Layer 5 of a small transformer language model trained on English Wikipedia (9 layers, counted from 0, width 96).
In attention head 2, each number of a token's query is one row of weights dot the token's vector x plus its bias. The head spreads its attention over the tokens so far by the softmax of query dot key.

Query weights of the head. A number n stands for (n - 500) times 0.0011.
q0 (bias -0.054): 543,409,469,442,532,781,528,676,532,122,466,297,558,225,681,482,775,242,627,713,709,532,249,569,443,242,240,536,483,232,589,612,794,257,670,454,574,502,354,532,577,251,195,551,854,536,642,611,442,717,490,519,620,305,609,602,753,490,451,474,322,562,759,531,689,555,485,569,731,401,159,475,293,526,316,478,604,490,647,415,599,419,353,700,476,541,411,662,560,613,579,432,559,526,663,675
q1 (bias -0.065): 518,641,567,491,423,604,425,436,358,629,539,519,502,454,671,489,482,514,573,428,386,406,519,512,436,388,473,363,828,678,375,545,516,614,414,325,439,553,294,630,675,481,575,311,521,718,564,496,758,359,427,423,454,515,491,617,446,341,413,498,698,510,515,626,454,496,552,411,523,670,502,459,530,410,418,560,387,554,481,630,595,886,554,415,530,473,568,445,365,593,447,650,621,680,480,405
q2 (bias 0.013): 460,726,797,547,530,616,536,504,494,497,626,531,111,844,294,386,329,544,242,464,532,549,381,539,265,336,423,516,466,393,317,870,614,472,537,450,152,465,525,685,587,370,444,283,688,551,288,484,666,624,521,357,773,519,561,474,640,890,601,539,681,674,287,465,511,459,221,458,498,427,446,493,606,398,539,313,470,604,631,650,456,445,423,382,221,401,918,524,597,450,383,572,415,645,423,436
q3 (bias -0.027): 512,389,590,706,630,611,560,365,214,627,573,490,532,684,491,603,504,602,603,605,272,475,508,600,489,413,483,395,480,626,539,541,394,708,334,491,605,242,448,647,487,659,524,438,503,566,684,440,581,453,368,383,382,651,508,548,316,288,433,480,378,310,609,363,581,658,668,326,517,643,683,417,374,376,414,613,413,529,464,578,438,545,407,497,585,343,456,675,550,300,451,619,482,382,485,207
q4 (bias 0.005): 394,412,639,512,454,575,492,201,559,565,700,522,423,338,298,342,481,430,627,486,262,473,475,431,590,407,522,462,690,596,680,324,500,505,447,353,808,759,497,379,604,571,581,396,474,595,483,292,667,477,610,618,375,731,361,615,342,496,471,391,635,728,414,556,435,518,349,327,382,593,549,436,537,527,529,569,474,514,502,655,740,639,576,546,573,529,592,259,397,193,385,793,228,692,518,582
q5 (bias -0.007): 402,326,317,365,583,830,400,499,623,535,435,422,663,711,569,653,458,487,499,588,399,407,406,717,371,451,374,607,588,360,565,308,681,311,782,495,660,450,470,363,462,583,250,467,706,490,527,633,362,553,628,596,610,336,310,569,388,556,406,857,362,690,448,621,633,300,570,711,336,299,255,654,478,373,536,452,413,533,380,239,506,310,492,544,307,403,773,640,527,532,575,497,678,412,366,498
q6 (bias -0.029): 620,212,300,439,419,596,479,523,449,509,771,348,669,338,592,508,270,548,663,403,495,557,415,640,380,761,374,468,174,291,680,423,839,499,606,759,555,258,464,529,543,650,339,543,611,270,703,378,572,651,636,512,564,453,472,593,391,347,449,591,584,291,392,613,278,386,530,449,528,383,423,389,535,422,519,819,359,537,414,239,527,526,711,279,662,461,596,816,457,416,532,337,960,679,542,500
q7 (bias 0.009): 313,306,711,492,547,778,600,454,370,265,625,471,288,595,246,473,463,371,658,643,506,526,616,492,476,367,475,572,127,489,585,888,768,436,477,506,434,278,548,515,536,546,423,370,603,567,576,473,646,763,691,469,608,655,528,575,608,484,326,435,545,510,532,452,562,494,402,438,609,412,362,217,415,501,521,580,601,390,581,578,524,505,452,559,444,490,642,424,593,128,406,397,274,615,643,433
q8 (bias -0.073): 443,555,466,478,340,627,368,450,357,599,552,463,488,359,619,308,506,567,447,472,436,390,660,621,592,411,449,502,565,644,396,568,651,491,455,451,498,640,298,626,485,545,537,360,543,701,516,304,592,391,516,317,450,708,515,650,521,516,476,441,415,581,598,516,422,481,535,437,592,536,353,538,561,321,553,510,561,355,489,548,679,673,608,584,486,432,400,539,323,431,491,473,392,594,603,542
q9 (bias 0.042): 398,380,560,667,548,595,697,568,440,557,523,471,319,718,336,507,459,665,234,555,334,479,477,539,543,236,522,714,382,404,353,494,564,627,467,441,618,490,608,508,564,474,610,390,600,562,326,419,392,529,539,356,629,653,440,462,293,369,634,565,559,493,506,498,664,559,590,293,304,475,440,423,282,315,632,484,453,686,368,455,402,403,493,461,417,437,612,525,688,321,450,679,414,242,374,421
q10 (bias -0.051): 439,505,483,514,513,521,490,396,442,637,562,537,494,220,567,370,450,556,506,409,558,440,542,694,368,459,544,555,332,700,296,507,422,528,468,382,384,457,419,580,490,417,454,460,493,674,510,329,465,455,532,397,603,387,729,369,380,484,607,345,518,595,523,628,495,615,625,557,696,578,401,444,607,457,523,553,577,376,440,632,631,600,529,491,657,506,344,577,353,643,444,336,552,626,680,522
q11 (bias -0.069): 434,595,459,622,503,578,499,376,354,750,613,327,420,203,550,371,491,527,350,432,419,428,477,596,470,387,440,470,544,544,337,461,507,608,366,396,569,424,375,622,562,386,593,428,590,706,466,298,608,418,571,354,509,619,647,607,392,430,650,392,615,610,599,625,448,537,633,393,446,649,357,439,534,331,557,578,634,461,522,611,661,777,516,569,592,501,435,621,353,428,462,466,568,616,745,582
q12 (bias 0.035): 455,319,385,479,563,624,657,627,406,329,580,490,325,631,357,737,594,432,746,338,545,574,544,461,517,658,557,478,341,318,518,549,411,485,563,484,450,342,547,380,672,499,712,487,417,404,575,647,575,513,651,717,531,614,522,666,466,270,518,576,547,424,449,666,563,309,510,455,397,491,432,335,479,662,264,469,238,276,311,472,489,554,474,451,729,708,644,493,523,493,384,348,539,642,521,632
q13 (bias -0.033): 377,690,539,481,367,462,544,491,575,633,586,425,406,387,536,525,365,356,422,553,539,399,395,432,308,512,291,141,640,419,637,376,657,548,523,423,333,610,434,598,632,528,507,496,561,478,524,427,607,366,587,541,433,450,445,770,579,709,474,494,684,618,269,525,321,633,421,361,482,731,492,600,638,488,500,542,611,558,673,583,399,733,541,452,381,680,724,482,296,521,510,568,649,729,418,528
q14 (bias -0.007): 448,544,480,604,625,639,787,696,356,459,464,521,345,671,490,541,430,575,400,688,569,627,322,706,385,272,538,587,88,426,331,711,581,450,554,470,481,140,498,557,435,463,428,412,627,485,392,525,529,716,568,149,786,394,595,455,548,501,429,577,419,460,580,324,753,443,585,554,588,279,526,413,533,298,520,399,646,464,596,432,599,386,434,638,485,386,473,585,835,321,394,336,508,343,628,435
q15 (bias -0.013): 672,447,583,537,501,320,758,519,448,355,538,646,492,669,528,617,421,345,579,287,631,534,306,485,359,680,538,366,676,655,401,298,246,518,586,370,428,604,480,474,574,404,649,757,337,254,510,802,647,434,369,642,351,310,649,667,508,462,544,512,544,452,339,634,760,588,548,787,547,626,589,678,530,675,350,427,492,439,418,483,416,624,618,558,365,489,331,386,479,743,416,433,689,484,528,345
q16 (bias -0.027): 438,227,497,519,610,593,761,506,665,522,555,608,619,544,575,633,395,447,663,412,567,390,376,670,236,513,447,500,507,527,583,84,463,545,696,418,512,544,478,411,459,433,235,627,413,306,677,476,410,551,535,613,573,335,621,550,351,621,432,553,221,848,453,535,823,467,430,885,658,442,401,668,549,637,322,415,700,265,425,495,614,417,542,955,341,423,548,473,573,498,350,490,353,393,556,520
q17 (bias 0.012): 717,429,403,565,534,523,643,419,708,297,546,680,425,616,432,790,478,529,663,680,615,416,415,518,228,580,577,267,497,254,388,323,370,379,643,494,642,502,514,444,639,681,447,395,446,360,696,510,419,500,655,662,621,447,463,598,357,460,567,527,477,664,447,424,468,361,413,511,480,551,787,634,444,282,483,353,451,372,306,527,672,310,664,674,583,566,429,634,506,478,503,434,363,342,194,667
q18 (bias 0.065): 779,368,356,596,627,254,594,360,613,555,609,523,579,772,384,565,380,668,313,254,492,566,262,485,383,585,522,699,594,402,273,228,102,764,541,585,471,498,752,466,553,352,336,612,459,464,373,544,403,356,342,498,578,408,499,245,123,373,747,468,642,424,427,588,574,456,586,524,394,537,608,509,446,599,493,456,281,703,283,385,349,381,561,134,579,390,587,533,593,877,583,515,672,342,372,318
q19 (bias -0.007): 846,402,315,555,459,455,604,378,321,498,754,535,498,630,387,369,363,571,414,365,456,516,426,719,399,352,616,649,598,517,424,271,491,653,383,673,690,526,502,458,543,525,542,439,569,427,156,484,478,350,601,304,412,600,362,541,261,291,720,625,693,441,331,612,497,571,665,343,484,354,445,637,393,592,781,662,360,509,410,438,619,581,717,359,533,402,368,512,322,700,460,700,718,549,312,522
q20 (bias -0.036): 479,774,531,344,422,559,412,567,532,345,353,611,364,501,616,761,562,240,765,626,659,540,542,492,297,561,412,139,618,416,686,527,581,367,669,528,328,432,374,489,532,724,472,412,490,320,507,593,664,513,566,596,392,428,329,804,819,634,215,625,430,567,430,382,381,372,459,553,555,540,609,629,524,528,383,422,571,299,533,623,442,594,512,690,410,688,473,535,430,475,520,473,467,651,377,554
q21 (bias 0.049): 441,660,523,462,564,414,461,848,460,383,209,551,384,528,494,587,562,596,367,545,581,726,694,364,787,485,749,460,531,438,455,542,397,426,595,555,531,480,538,337,439,535,767,366,322,411,171,578,509,495,425,496,542,561,452,407,614,563,578,806,515,384,341,498,642,326,527,520,247,350,649,498,529,476,491,316,438,549,475,392,428,399,435,561,361,489,349,545,590,606,544,524,519,402,482,540
q22 (bias -0.031): 509,415,549,471,471,661,685,414,391,409,550,762,177,598,413,832,327,341,774,538,519,484,611,522,183,495,567,262,572,483,525,497,552,420,504,352,428,254,373,472,746,758,561,298,495,362,661,609,555,541,769,618,578,603,506,923,400,379,403,642,639,557,304,646,452,475,500,407,550,551,662,538,394,457,389,585,395,339,391,680,612,734,590,667,551,663,657,441,355,363,258,401,511,787,423,627
q23 (bias 0.059): 439,484,654,545,713,461,634,508,584,531,410,453,581,636,427,605,598,481,643,457,461,637,347,301,559,362,413,389,577,494,703,441,393,604,446,476,658,499,640,431,551,314,587,659,443,437,322,613,473,611,341,625,336,424,392,387,481,417,371,582,510,471,471,446,691,522,424,441,385,420,544,436,381,728,525,587,450,634,597,488,297,542,286,479,362,405,639,342,778,395,369,824,330,373,568,232
q24 (bias 0.049): 470,488,499,486,532,321,497,430,796,645,411,629,691,663,560,460,428,692,479,532,344,493,534,413,469,736,591,434,492,454,654,234,420,440,531,618,460,612,547,461,436,581,410,619,309,275,524,464,350,476,496,644,428,338,463,334,557,661,421,631,348,464,418,385,482,533,372,662,475,460,555,554,556,532,517,536,493,672,566,405,409,266,531,539,489,477,644,554,589,491,506,614,530,396,330,468
q25 (bias -0.060): 235,576,466,470,405,520,416,312,518,674,417,512,536,286,580,466,447,338,437,426,462,420,648,434,532,612,552,403,627,629,458,663,476,543,424,398,403,520,353,534,520,639,517,404,469,750,563,387,494,475,621,364,427,347,558,561,704,593,505,270,561,537,401,447,580,639,575,511,478,538,473,520,840,483,444,596,822,426,482,728,556,683,510,534,485,628,521,612,337,607,525,357,488,673,634,525
q26 (bias 0.038): 676,512,129,629,588,360,404,375,552,712,629,451,555,372,272,534,455,519,289,404,296,502,442,518,604,567,605,531,469,277,328,186,365,639,402,581,812,389,621,353,591,629,587,500,459,698,287,446,574,275,807,498,540,559,289,491,86,242,821,662,831,580,343,734,220,488,812,414,124,563,639,548,432,424,846,655,276,590,235,276,470,536,586,100,778,545,303,666,269,614,693,465,864,449,347,548
q27 (bias 0.004): 620,345,518,516,532,500,785,373,419,559,638,545,526,896,525,697,365,641,470,307,455,486,252,565,223,644,414,487,441,381,516,375,395,570,699,592,353,276,507,573,541,457,441,657,508,114,456,647,520,669,504,446,588,385,623,531,433,328,480,704,604,335,364,572,707,475,519,456,514,538,402,610,441,488,472,626,312,669,432,502,347,509,541,396,430,450,714,605,679,633,352,428,743,481,548,282
q28 (bias 0.011): 756,740,261,413,434,418,415,735,452,256,404,517,414,217,480,570,624,363,521,619,805,556,511,470,472,385,608,577,459,261,364,612,595,367,510,651,622,380,518,365,544,446,553,427,572,577,305,659,390,421,571,352,651,439,414,455,475,341,721,518,668,444,540,533,304,481,824,345,451,334,657,510,274,466,691,507,526,462,499,394,585,503,565,496,703,699,131,514,443,792,669,313,658,454,471,711
q29 (bias -0.011): 431,510,705,462,372,654,420,569,420,388,376,413,615,343,532,309,508,498,508,609,458,561,605,351,599,391,527,625,133,616,631,737,753,373,411,600,647,348,466,541,410,597,304,390,564,548,642,322,294,838,478,373,647,482,642,304,705,512,403,398,505,320,601,387,542,642,410,334,702,250,451,247,551,475,419,675,612,521,743,503,541,498,461,499,529,449,485,564,654,314,424,514,447,526,625,522
q30 (bias -0.078): 403,527,442,532,417,531,375,316,462,699,573,353,543,239,639,506,507,562,483,464,499,304,613,610,453,521,364,350,637,652,509,385,536,544,430,361,548,624,314,633,576,525,507,525,500,677,661,353,545,301,575,524,467,582,533,692,438,523,574,390,493,640,553,664,297,538,540,509,521,687,367,675,573,346,475,477,499,362,416,502,561,687,605,622,569,587,468,590,232,485,502,493,575,613,506,663
q31 (bias 0.020): 503,298,594,206,471,357,641,502,698,418,684,643,433,487,483,431,298,411,685,405,613,500,384,556,359,918,444,547,349,282,516,396,677,388,650,489,253,612,553,642,462,500,383,632,580,226,735,672,700,571,591,638,650,496,500,608,545,686,388,448,442,526,441,424,525,457,210,600,605,566,482,618,487,610,351,480,545,488,511,452,458,324,614,375,373,589,558,430,561,417,487,346,541,598,517,447

Each question shows a short text with each token's key, already scaled and adjusted for position as the last token sees it. A number n stands for (n - 500) times 0.0047.

Then comes the last token's vector x. A number n stands for (n - 500) times 0.018.

0 "ug": 865,664,564,480,359,697,737,762,710,242,684,676,570,693,685,562,765,534,176,250,807,277,767,287,241,648,163,541,469,679,720,670
1 "hes": 947,796,569,525,311,726,780,770,803,148,758,767,491,743,725,588,789,532,63,252,897,225,849,204,173,748,91,571,504,734,804,647
2 " were": 921,755,546,543,245,771,842,708,744,194,683,696,530,758,735,607,764,576,120,280,889,268,837,238,237,676,142,641,514,698,751,667
3 " inst": 888,781,534,518,253,771,800,686,787,151,744,728,504,733,704,620,815,522,108,291,898,261,841,196,217,750,120,604,483,683,788,652
4 "r": 932,781,574,504,294,740,804,725,785,148,740,755,553,791,689,569,764,539,93,243,915,240,873,202,199,751,137,578,501,680,801,644
x: 472,518,413,509,467,507,507,467,462,429,501,515,555,535,500,510,790,453,514,563,496,486,512,532,465,515,98,490,516,490,537,565,488,562,485,534,429,461,658,471,511,391,582,533,556,491,428,492,571,470,513,605,479,458,537,437,525,456,499,550,438,476,548,560,478,467,552,460,481,498,461,490,512,438,498,573,402,505,474,487,482,486,499,453,529,549,530,490,479,567,502,434,503,532,524,528
To which token does the last token give the most attention? 2 " were"

0 " for": 849,655,562,483,374,699,739,755,697,253,673,663,575,688,673,561,760,542,193,259,796,283,764,297,259,633,183,546,460,670,709,673
1 " Trans": 903,755,573,511,321,740,773,758,790,153,714,740,505,778,686,555,788,530,64,209,902,241,841,220,222,724,93,554,463,712,799,642
2 "l": 932,765,603,523,309,744,845,756,802,171,742,767,483,779,709,520,779,552,83,251,888,209,844,187,203,730,115,576,472,722,814,668
3 "ation": 908,777,582,540,324,769,782,767,791,151,721,726,498,754,703,578,791,537,75,239,906,242,847,227,205,720,105,556,461,701,788,666
4 " and": 937,759,598,494,326,794,826,754,764,184,681,695,491,758,700,553,766,572,119,275,881,235,820,256,237,659,115,605,495,729,758,659
x: 495,435,514,459,537,447,489,445,515,500,557,537,516,448,515,492,748,445,538,507,461,493,446,545,531,483,67,532,561,480,529,534,564,487,542,583,439,415,697,421,529,441,502,525,515,450,476,519,528,493,536,584,480,460,491,495,478,541,476,546,491,487,535,534,524,491,551,487,473,447,455,471,497,470,564,551,456,455,504,494,513,513,469,476,494,523,461,503,487,547,572,481,467,428,518,540
Which two tokens does the last token look at most, in order? 4 " and", 0 " for"

0 " ": 864,640,560,463,366,714,724,761,687,255,658,649,599,687,666,562,772,547,187,233,805,288,761,309,259,622,166,543,459,661,702,683
1 "20": 932,738,592,515,321,764,709,751,773,206,676,718,537,741,692,577,777,544,89,217,877,264,809,252,206,674,102,537,457,645,777,654
2 "06": 911,724,609,497,310,767,714,743,767,201,683,708,506,745,697,561,780,547,81,216,888,282,812,245,235,678,106,543,456,679,775,647
3 ".": 906,667,565,474,291,822,757,716,715,234,657,643,504,718,700,562,817,555,142,236,854,290,769,282,282,645,120,590,448,671,721,679
4 " He": 928,714,604,510,271,751,724,729,749,214,645,698,502,762,756,526,743,533,88,202,896,310,787,282,235,669,82,549,494,723,736,605
x: 472,456,545,502,540,456,535,481,502,523,474,485,550,564,509,488,754,522,534,546,558,460,448,477,515,501,88,440,526,470,515,481,501,516,445,558,457,417,697,476,537,397,547,527,547,511,436,574,433,537,492,512,488,432,467,481,490,497,556,534,497,468,582,504,502,527,521,550,504,449,419,498,527,460,564,499,453,481,474,508,486,496,440,560,515,505,464,507,500,514,607,447,474,478,477,524
To which token does the last token give the most attention? 3 "."

0 "75": 877,651,568,473,351,716,725,759,701,244,671,664,576,693,685,562,780,544,171,229,818,282,763,299,250,634,150,541,459,674,715,675
1 "),": 933,717,544,537,276,769,756,715,742,207,672,677,492,731,694,574,789,510,113,240,872,269,777,290,267,657,91,594,437,721,744,628
2 " a": 905,728,524,567,321,739,780,750,745,223,649,701,551,715,729,614,767,513,104,264,873,318,824,301,219,648,120,614,471,703,727,615
3 " d": 903,747,541,535,302,730,734,719,774,195,713,716,555,702,711,643,810,555,105,244,864,291,831,264,220,685,83,605,444,671,762,614
4 "ent": 944,783,527,569,299,778,791,756,796,181,727,730,551,719,720,602,814,512,89,266,894,250,841,250,178,701,97,593,443,704,784,601
x: 543,466,468,431,512,475,550,451,444,489,505,484,544,507,531,459,803,454,533,544,472,490,471,522,505,520,92,542,508,458,524,483,478,591,522,459,503,508,704,435,512,394,508,489,500,500,434,540,547,493,502,559,507,553,570,468,529,463,523,553,531,489,553,583,535,508,493,431,464,503,418,498,448,446,491,548,465,487,483,496,479,510,480,499,545,517,479,500,503,470,523,506,518,471,431,501
Which two tokens does the last token look at most, in order? 0 "75", 2 " a"

0 "88": 867,650,573,476,355,709,721,761,697,250,669,662,578,693,684,558,774,543,176,232,815,286,764,301,254,635,155,541,461,674,710,675
1 "–": 946,733,570,470,304,772,739,750,770,166,700,688,531,760,685,587,823,551,74,210,910,263,829,239,236,695,62,547,472,697,768,674
2 "18": 942,743,623,495,301,815,722,707,783,208,688,722,499,749,709,554,792,548,80,234,899,288,814,225,224,692,102,555,473,672,788,642
3 "89": 915,709,629,466,285,781,700,722,757,200,677,696,499,755,724,553,792,570,75,213,914,310,821,233,254,699,105,536,481,687,760,662
4 ")": 925,690,550,492,289,778,744,707,725,202,664,663,517,732,694,577,805,551,102,216,901,302,797,283,272,655,98,569,467,694,739,652
x: 539,435,438,492,490,493,571,505,524,476,475,472,534,572,514,485,798,482,505,559,513,510,447,494,473,514,121,499,514,488,526,478,478,408,533,616,493,432,722,438,537,445,548,531,551,434,475,515,469,552,520,535,474,510,509,487,499,523,537,507,443,449,590,525,521,473,537,496,497,462,479,503,484,436,517,553,439,505,510,518,522,430,476,546,494,471,458,511,510,506,482,489,484,447,466,526
Which two tokens does the last token look at most, in order? 4 ")", 0 "88"

0 "att": 865,658,561,481,351,701,732,761,705,242,683,669,575,690,691,571,781,548,177,246,813,278,773,289,247,648,159,542,464,673,716,674
1 "alion": 925,725,565,498,289,777,786,745,771,154,715,711,512,755,736,604,848,588,83,229,923,250,854,221,233,710,94,572,466,692,772,687
2 " was": 922,747,539,561,236,769,834,711,751,198,684,698,524,762,751,588,769,590,104,263,907,264,850,234,235,673,129,614,521,696,759,664
3 " dis": 906,763,539,539,256,762,788,721,792,162,741,720,495,749,742,580,818,544,78,256,911,274,850,210,218,732,96,566,493,719,770,640
4 "b": 919,738,540,483,273,748,819,715,792,168,722,719,511,754,693,576,789,522,106,284,904,238,826,193,205,712,129,573,520,670,784,699
x: 558,462,385,469,485,494,542,504,468,468,482,508,495,506,475,489,810,415,540,550,544,514,514,530,455,501,97,459,499,452,535,504,518,572,476,620,437,423,670,471,532,462,558,551,475,467,467,520,544,531,456,613,458,510,483,455,518,465,515,478,475,497,556,554,515,543,516,476,511,521,447,504,476,420,504,517,469,452,519,543,505,523,489,461,466,544,524,510,477,555,483,462,469,530,479,523
To which token does the last token give the most attention? 2 " was"

0 "01": 884,655,565,467,346,720,729,763,702,235,669,663,581,704,676,567,779,538,167,223,827,275,765,299,247,636,145,544,460,670,720,682
1 ".\n\n": 921,679,538,469,255,796,777,711,726,208,666,654,527,707,708,568,791,525,139,215,851,297,755,271,274,649,107,596,467,707,725,655
2 "D": 921,716,546,474,297,754,709,711,751,188,688,689,531,710,701,575,784,514,108,206,862,275,771,270,247,677,85,563,452,685,749,641
3 "an": 965,771,550,533,329,751,728,746,783,187,707,742,499,730,719,567,783,500,70,221,874,264,797,273,196,691,78,550,466,722,769,599
4 "iel": 944,734,567,535,302,747,745,763,792,187,705,716,459,698,744,552,795,498,91,272,886,257,777,259,188,700,69,548,469,745,758,621
x: 472,544,493,445,474,443,556,473,485,514,529,484,549,466,482,449,795,470,509,549,502,536,451,496,477,491,101,520,440,472,578,485,467,550,491,543,474,446,680,462,563,381,533,558,483,484,448,484,520,518,516,547,472,451,527,426,464,380,525,509,491,486,594,506,577,523,501,505,505,501,428,503,466,514,531,574,461,507,507,527,477,502,483,497,532,504,477,577,495,508,518,566,539,479,433,518
To which token does the last token give the most attention? 1 ".\n\n"

0 " transl": 854,662,556,486,349,687,736,749,699,246,682,670,580,684,680,572,756,538,193,259,800,285,763,292,246,642,177,550,479,672,713,666
1 "ation": 926,780,546,544,306,770,768,755,792,149,717,727,502,731,698,590,787,506,75,234,903,255,822,244,197,717,92,563,469,709,782,647
2 " the": 924,693,547,508,306,765,823,779,752,217,677,704,517,716,728,548,770,512,106,274,848,280,781,268,239,655,132,592,485,742,740,647
3 "ory": 883,754,568,561,325,753,799,784,776,181,696,708,515,707,703,572,768,535,110,277,876,253,820,253,211,688,113,578,459,699,754,659
4 ",": 912,722,554,545,302,744,787,734,747,215,650,670,483,732,669,549,729,512,121,272,863,260,771,285,259,643,105,600,462,713,739,661
x: 519,442,538,464,487,499,526,468,530,495,500,510,582,497,544,471,764,453,542,531,525,522,480,555,466,503,112,514,523,476,534,490,535,462,539,620,464,467,734,425,564,449,494,512,515,481,417,535,555,524,551,553,432,499,497,468,491,454,482,550,480,444,548,522,505,470,529,503,436,431,453,499,488,532,528,548,446,433,509,456,539,480,507,488,497,467,487,497,508,493,529,513,471,448,462,482
Which two tokens does the last token look at most, in order? 2 " the", 4 ","

0 " Br": 866,660,563,482,358,696,735,763,706,238,683,672,577,695,685,564,772,543,175,239,814,276,773,288,245,649,159,540,463,680,719,673
1 "ig": 953,758,513,543,307,746,749,776,803,153,727,735,488,735,714,571,819,514,52,231,902,229,829,219,192,755,68,523,467,734,784,624
2 "ade": 932,751,555,548,291,776,793,778,797,166,712,719,490,733,752,557,814,528,64,234,910,243,840,226,206,716,70,560,450,739,778,644
3 ",": 940,731,552,537,289,763,781,736,758,196,669,685,479,751,696,574,775,528,93,246,889,248,803,264,245,664,81,594,459,716,757,667
4 " which": 947,719,571,486,247,784,789,718,760,191,676,695,482,743,741,568,797,540,114,246,888,273,785,254,240,668,83,601,510,730,746,665
x: 538,454,519,470,545,447,501,498,559,486,507,493,528,493,542,458,777,452,572,523,549,517,454,531,500,515,74,476,572,445,508,508,535,459,524,569,505,409,705,456,544,439,518,552,518,455,489,577,500,523,486,529,473,471,470,465,482,531,558,551,524,435,549,495,525,493,509,478,507,470,464,497,493,477,530,518,486,458,426,487,472,505,450,536,465,493,513,512,491,521,553,458,484,423,434,517
To which token does the last token give the most attention? 4 " which"

0 "che": 861,662,575,479,352,696,748,764,708,238,682,672,568,704,686,565,762,535,178,250,812,278,770,287,246,650,165,551,468,682,717,679
1 "ll": 944,747,580,495,314,788,819,784,812,173,736,752,492,756,729,543,812,519,65,259,885,214,833,195,188,737,97,565,465,727,808,673
2 ",": 931,742,580,529,296,762,796,739,759,197,668,687,491,771,688,578,759,524,103,264,889,247,816,257,238,668,94,611,465,708,757,680
3 " who": 937,733,600,503,263,789,793,740,774,209,671,704,497,752,754,548,756,532,108,261,876,278,795,240,219,683,103,589,510,734,742,649
4 " had": 934,747,561,536,267,811,816,724,758,217,679,704,515,747,757,572,777,562,107,273,883,273,832,239,222,679,136,614,516,713,744,647
x: 557,474,525,481,501,467,554,542,504,502,455,450,521,531,515,482,770,453,501,513,514,500,432,545,476,487,73,474,522,478,483,509,519,467,517,500,513,446,702,439,561,422,522,534,490,483,451,598,533,567,508,610,473,464,520,486,527,495,532,532,512,469,562,535,459,525,503,458,525,429,438,454,504,425,514,521,450,469,530,461,513,514,475,498,457,492,493,499,480,540,569,534,491,450,471,542
To which token does the last token give the most attention? 3 " who"

0 " as": 848,655,559,484,365,692,735,753,693,251,675,659,573,679,679,571,760,541,195,261,797,289,763,300,259,633,179,552,466,676,704,670
1 " those": 933,759,538,500,281,787,813,753,771,180,691,706,526,729,709,591,773,516,82,277,883,283,809,231,224,708,116,591,496,740,753,641
2 " of": 925,740,550,524,312,786,817,752,774,206,718,715,513,723,699,566,789,514,134,291,841,229,799,232,232,678,129,602,464,710,770,658
3 " the": 921,701,564,509,326,777,826,776,759,223,680,710,514,736,725,552,780,525,102,284,847,276,797,255,239,661,140,593,473,736,748,655
4 " ": 903,723,608,476,347,765,774,777,771,218,673,694,579,721,682,558,771,573,109,274,862,289,838,233,222,650,116,558,479,666,751,669
x: 519,435,493,492,563,495,480,437,521,477,517,497,590,498,500,478,762,437,522,609,477,513,487,426,485,532,105,531,510,492,508,485,537,432,418,601,484,478,676,477,549,417,496,485,495,509,457,505,550,533,541,598,568,447,499,430,523,479,529,545,507,464,564,610,503,485,478,452,452,516,437,508,495,503,525,534,436,453,502,483,550,473,482,456,535,504,515,469,498,523,511,508,464,468,454,539
Which token does the last token look at most, and with what share of its attention? 0 " as", with about 70%

0 "oup": 866,654,574,474,356,708,727,760,697,247,670,665,579,701,683,563,773,539,178,237,816,281,765,307,250,638,161,548,460,667,712,672
1 "le": 941,758,577,545,283,752,777,742,804,177,726,759,466,777,746,566,812,522,54,222,907,237,819,222,208,725,82,557,461,727,810,667
2 " had": 933,741,541,546,265,819,824,713,750,220,678,700,522,734,754,578,795,573,117,281,875,264,828,244,230,670,143,623,505,697,751,640
3 " five": 911,729,549,533,300,817,785,719,749,237,657,693,567,714,719,605,796,558,121,303,868,299,837,261,234,645,153,622,479,664,750,627
4 " children": 929,766,506,508,280,785,778,681,773,147,701,719,543,751,697,660,827,565,76,252,912,285,832,234,231,711,107,595,478,672,787,642
x: 580,495,479,451,511,541,505,501,525,520,491,449,542,568,515,543,778,520,515,528,502,451,413,479,439,474,104,551,541,504,497,442,517,479,528,558,476,435,689,442,575,393,502,498,514,492,407,550,522,532,514,595,488,522,479,530,475,448,534,525,456,462,568,509,456,551,535,464,462,499,504,503,502,410,512,508,414,513,454,492,494,515,445,511,455,537,484,473,559,516,532,506,537,483,462,486
To which token does the last token give the most attention? 3 " five"

0 " War": 874,661,560,479,360,707,733,765,707,238,674,671,573,702,675,556,770,530,169,235,817,269,764,297,242,643,155,539,464,677,723,668
1 "w": 955,776,591,507,297,753,771,752,809,152,732,754,486,769,733,551,807,533,51,239,920,222,833,205,196,742,62,554,484,727,806,649
2 "ick": 929,737,588,534,267,761,748,752,781,184,720,722,481,737,770,564,814,555,85,247,885,240,824,224,215,715,89,551,479,728,770,644
3 ".\n\n": 916,675,543,464,259,793,767,705,720,211,661,650,534,708,712,574,795,541,144,211,854,303,760,271,277,644,111,592,474,698,721,656
4 "In": 904,696,510,489,283,749,737,717,760,214,678,703,496,691,709,532,745,518,101,233,854,295,749,244,248,659,141,521,524,675,749,662
x: 492,459,431,558,551,539,498,506,475,451,480,519,559,475,519,452,829,511,555,531,488,506,523,560,518,508,147,470,513,450,479,521,550,433,467,628,523,459,691,513,558,424,499,550,441,519,433,557,474,501,451,601,482,449,503,391,506,525,503,554,478,507,517,483,511,505,504,519,476,476,465,532,486,483,525,538,407,433,499,513,533,519,448,501,491,490,445,491,479,543,526,467,453,515,464,524
To which token does the last token give the most attention? 3 ".\n\n"

0 " l": 860,659,569,481,359,700,738,758,704,250,682,671,579,693,686,563,769,544,185,253,804,281,770,290,245,641,170,546,467,672,715,670
1 "ived": 935,773,514,528,293,809,825,717,795,172,719,745,506,740,696,585,806,505,78,263,890,247,822,214,213,730,124,579,475,705,802,649
2 " in": 911,716,496,536,327,784,819,718,775,196,693,712,497,734,681,569,799,543,105,271,859,244,797,229,258,668,150,561,453,683,776,683
3 " Gl": 910,698,544,499,305,746,764,739,773,174,718,703,501,730,690,519,821,596,107,229,881,255,818,204,240,738,106,508,478,745,781,635
4 "ou": 929,778,567,586,293,792,788,769,818,199,697,744,487,749,740,589,797,522,70,264,888,241,826,221,181,718,93,562,434,702,805,616
x: 455,490,455,449,534,479,568,423,554,510,482,528,588,504,523,459,782,471,509,523,435,482,453,482,499,509,83,518,529,453,534,493,507,552,456,572,490,422,674,512,551,450,495,574,466,456,409,544,550,481,534,567,512,482,493,442,420,467,515,507,476,479,604,521,445,510,521,503,454,509,488,540,512,433,447,519,497,491,515,545,529,509,464,523,538,513,458,546,490,487,539,541,531,469,435,520
Which token does the last token look at most, and with what share of its attention? 2 " in", with about 50%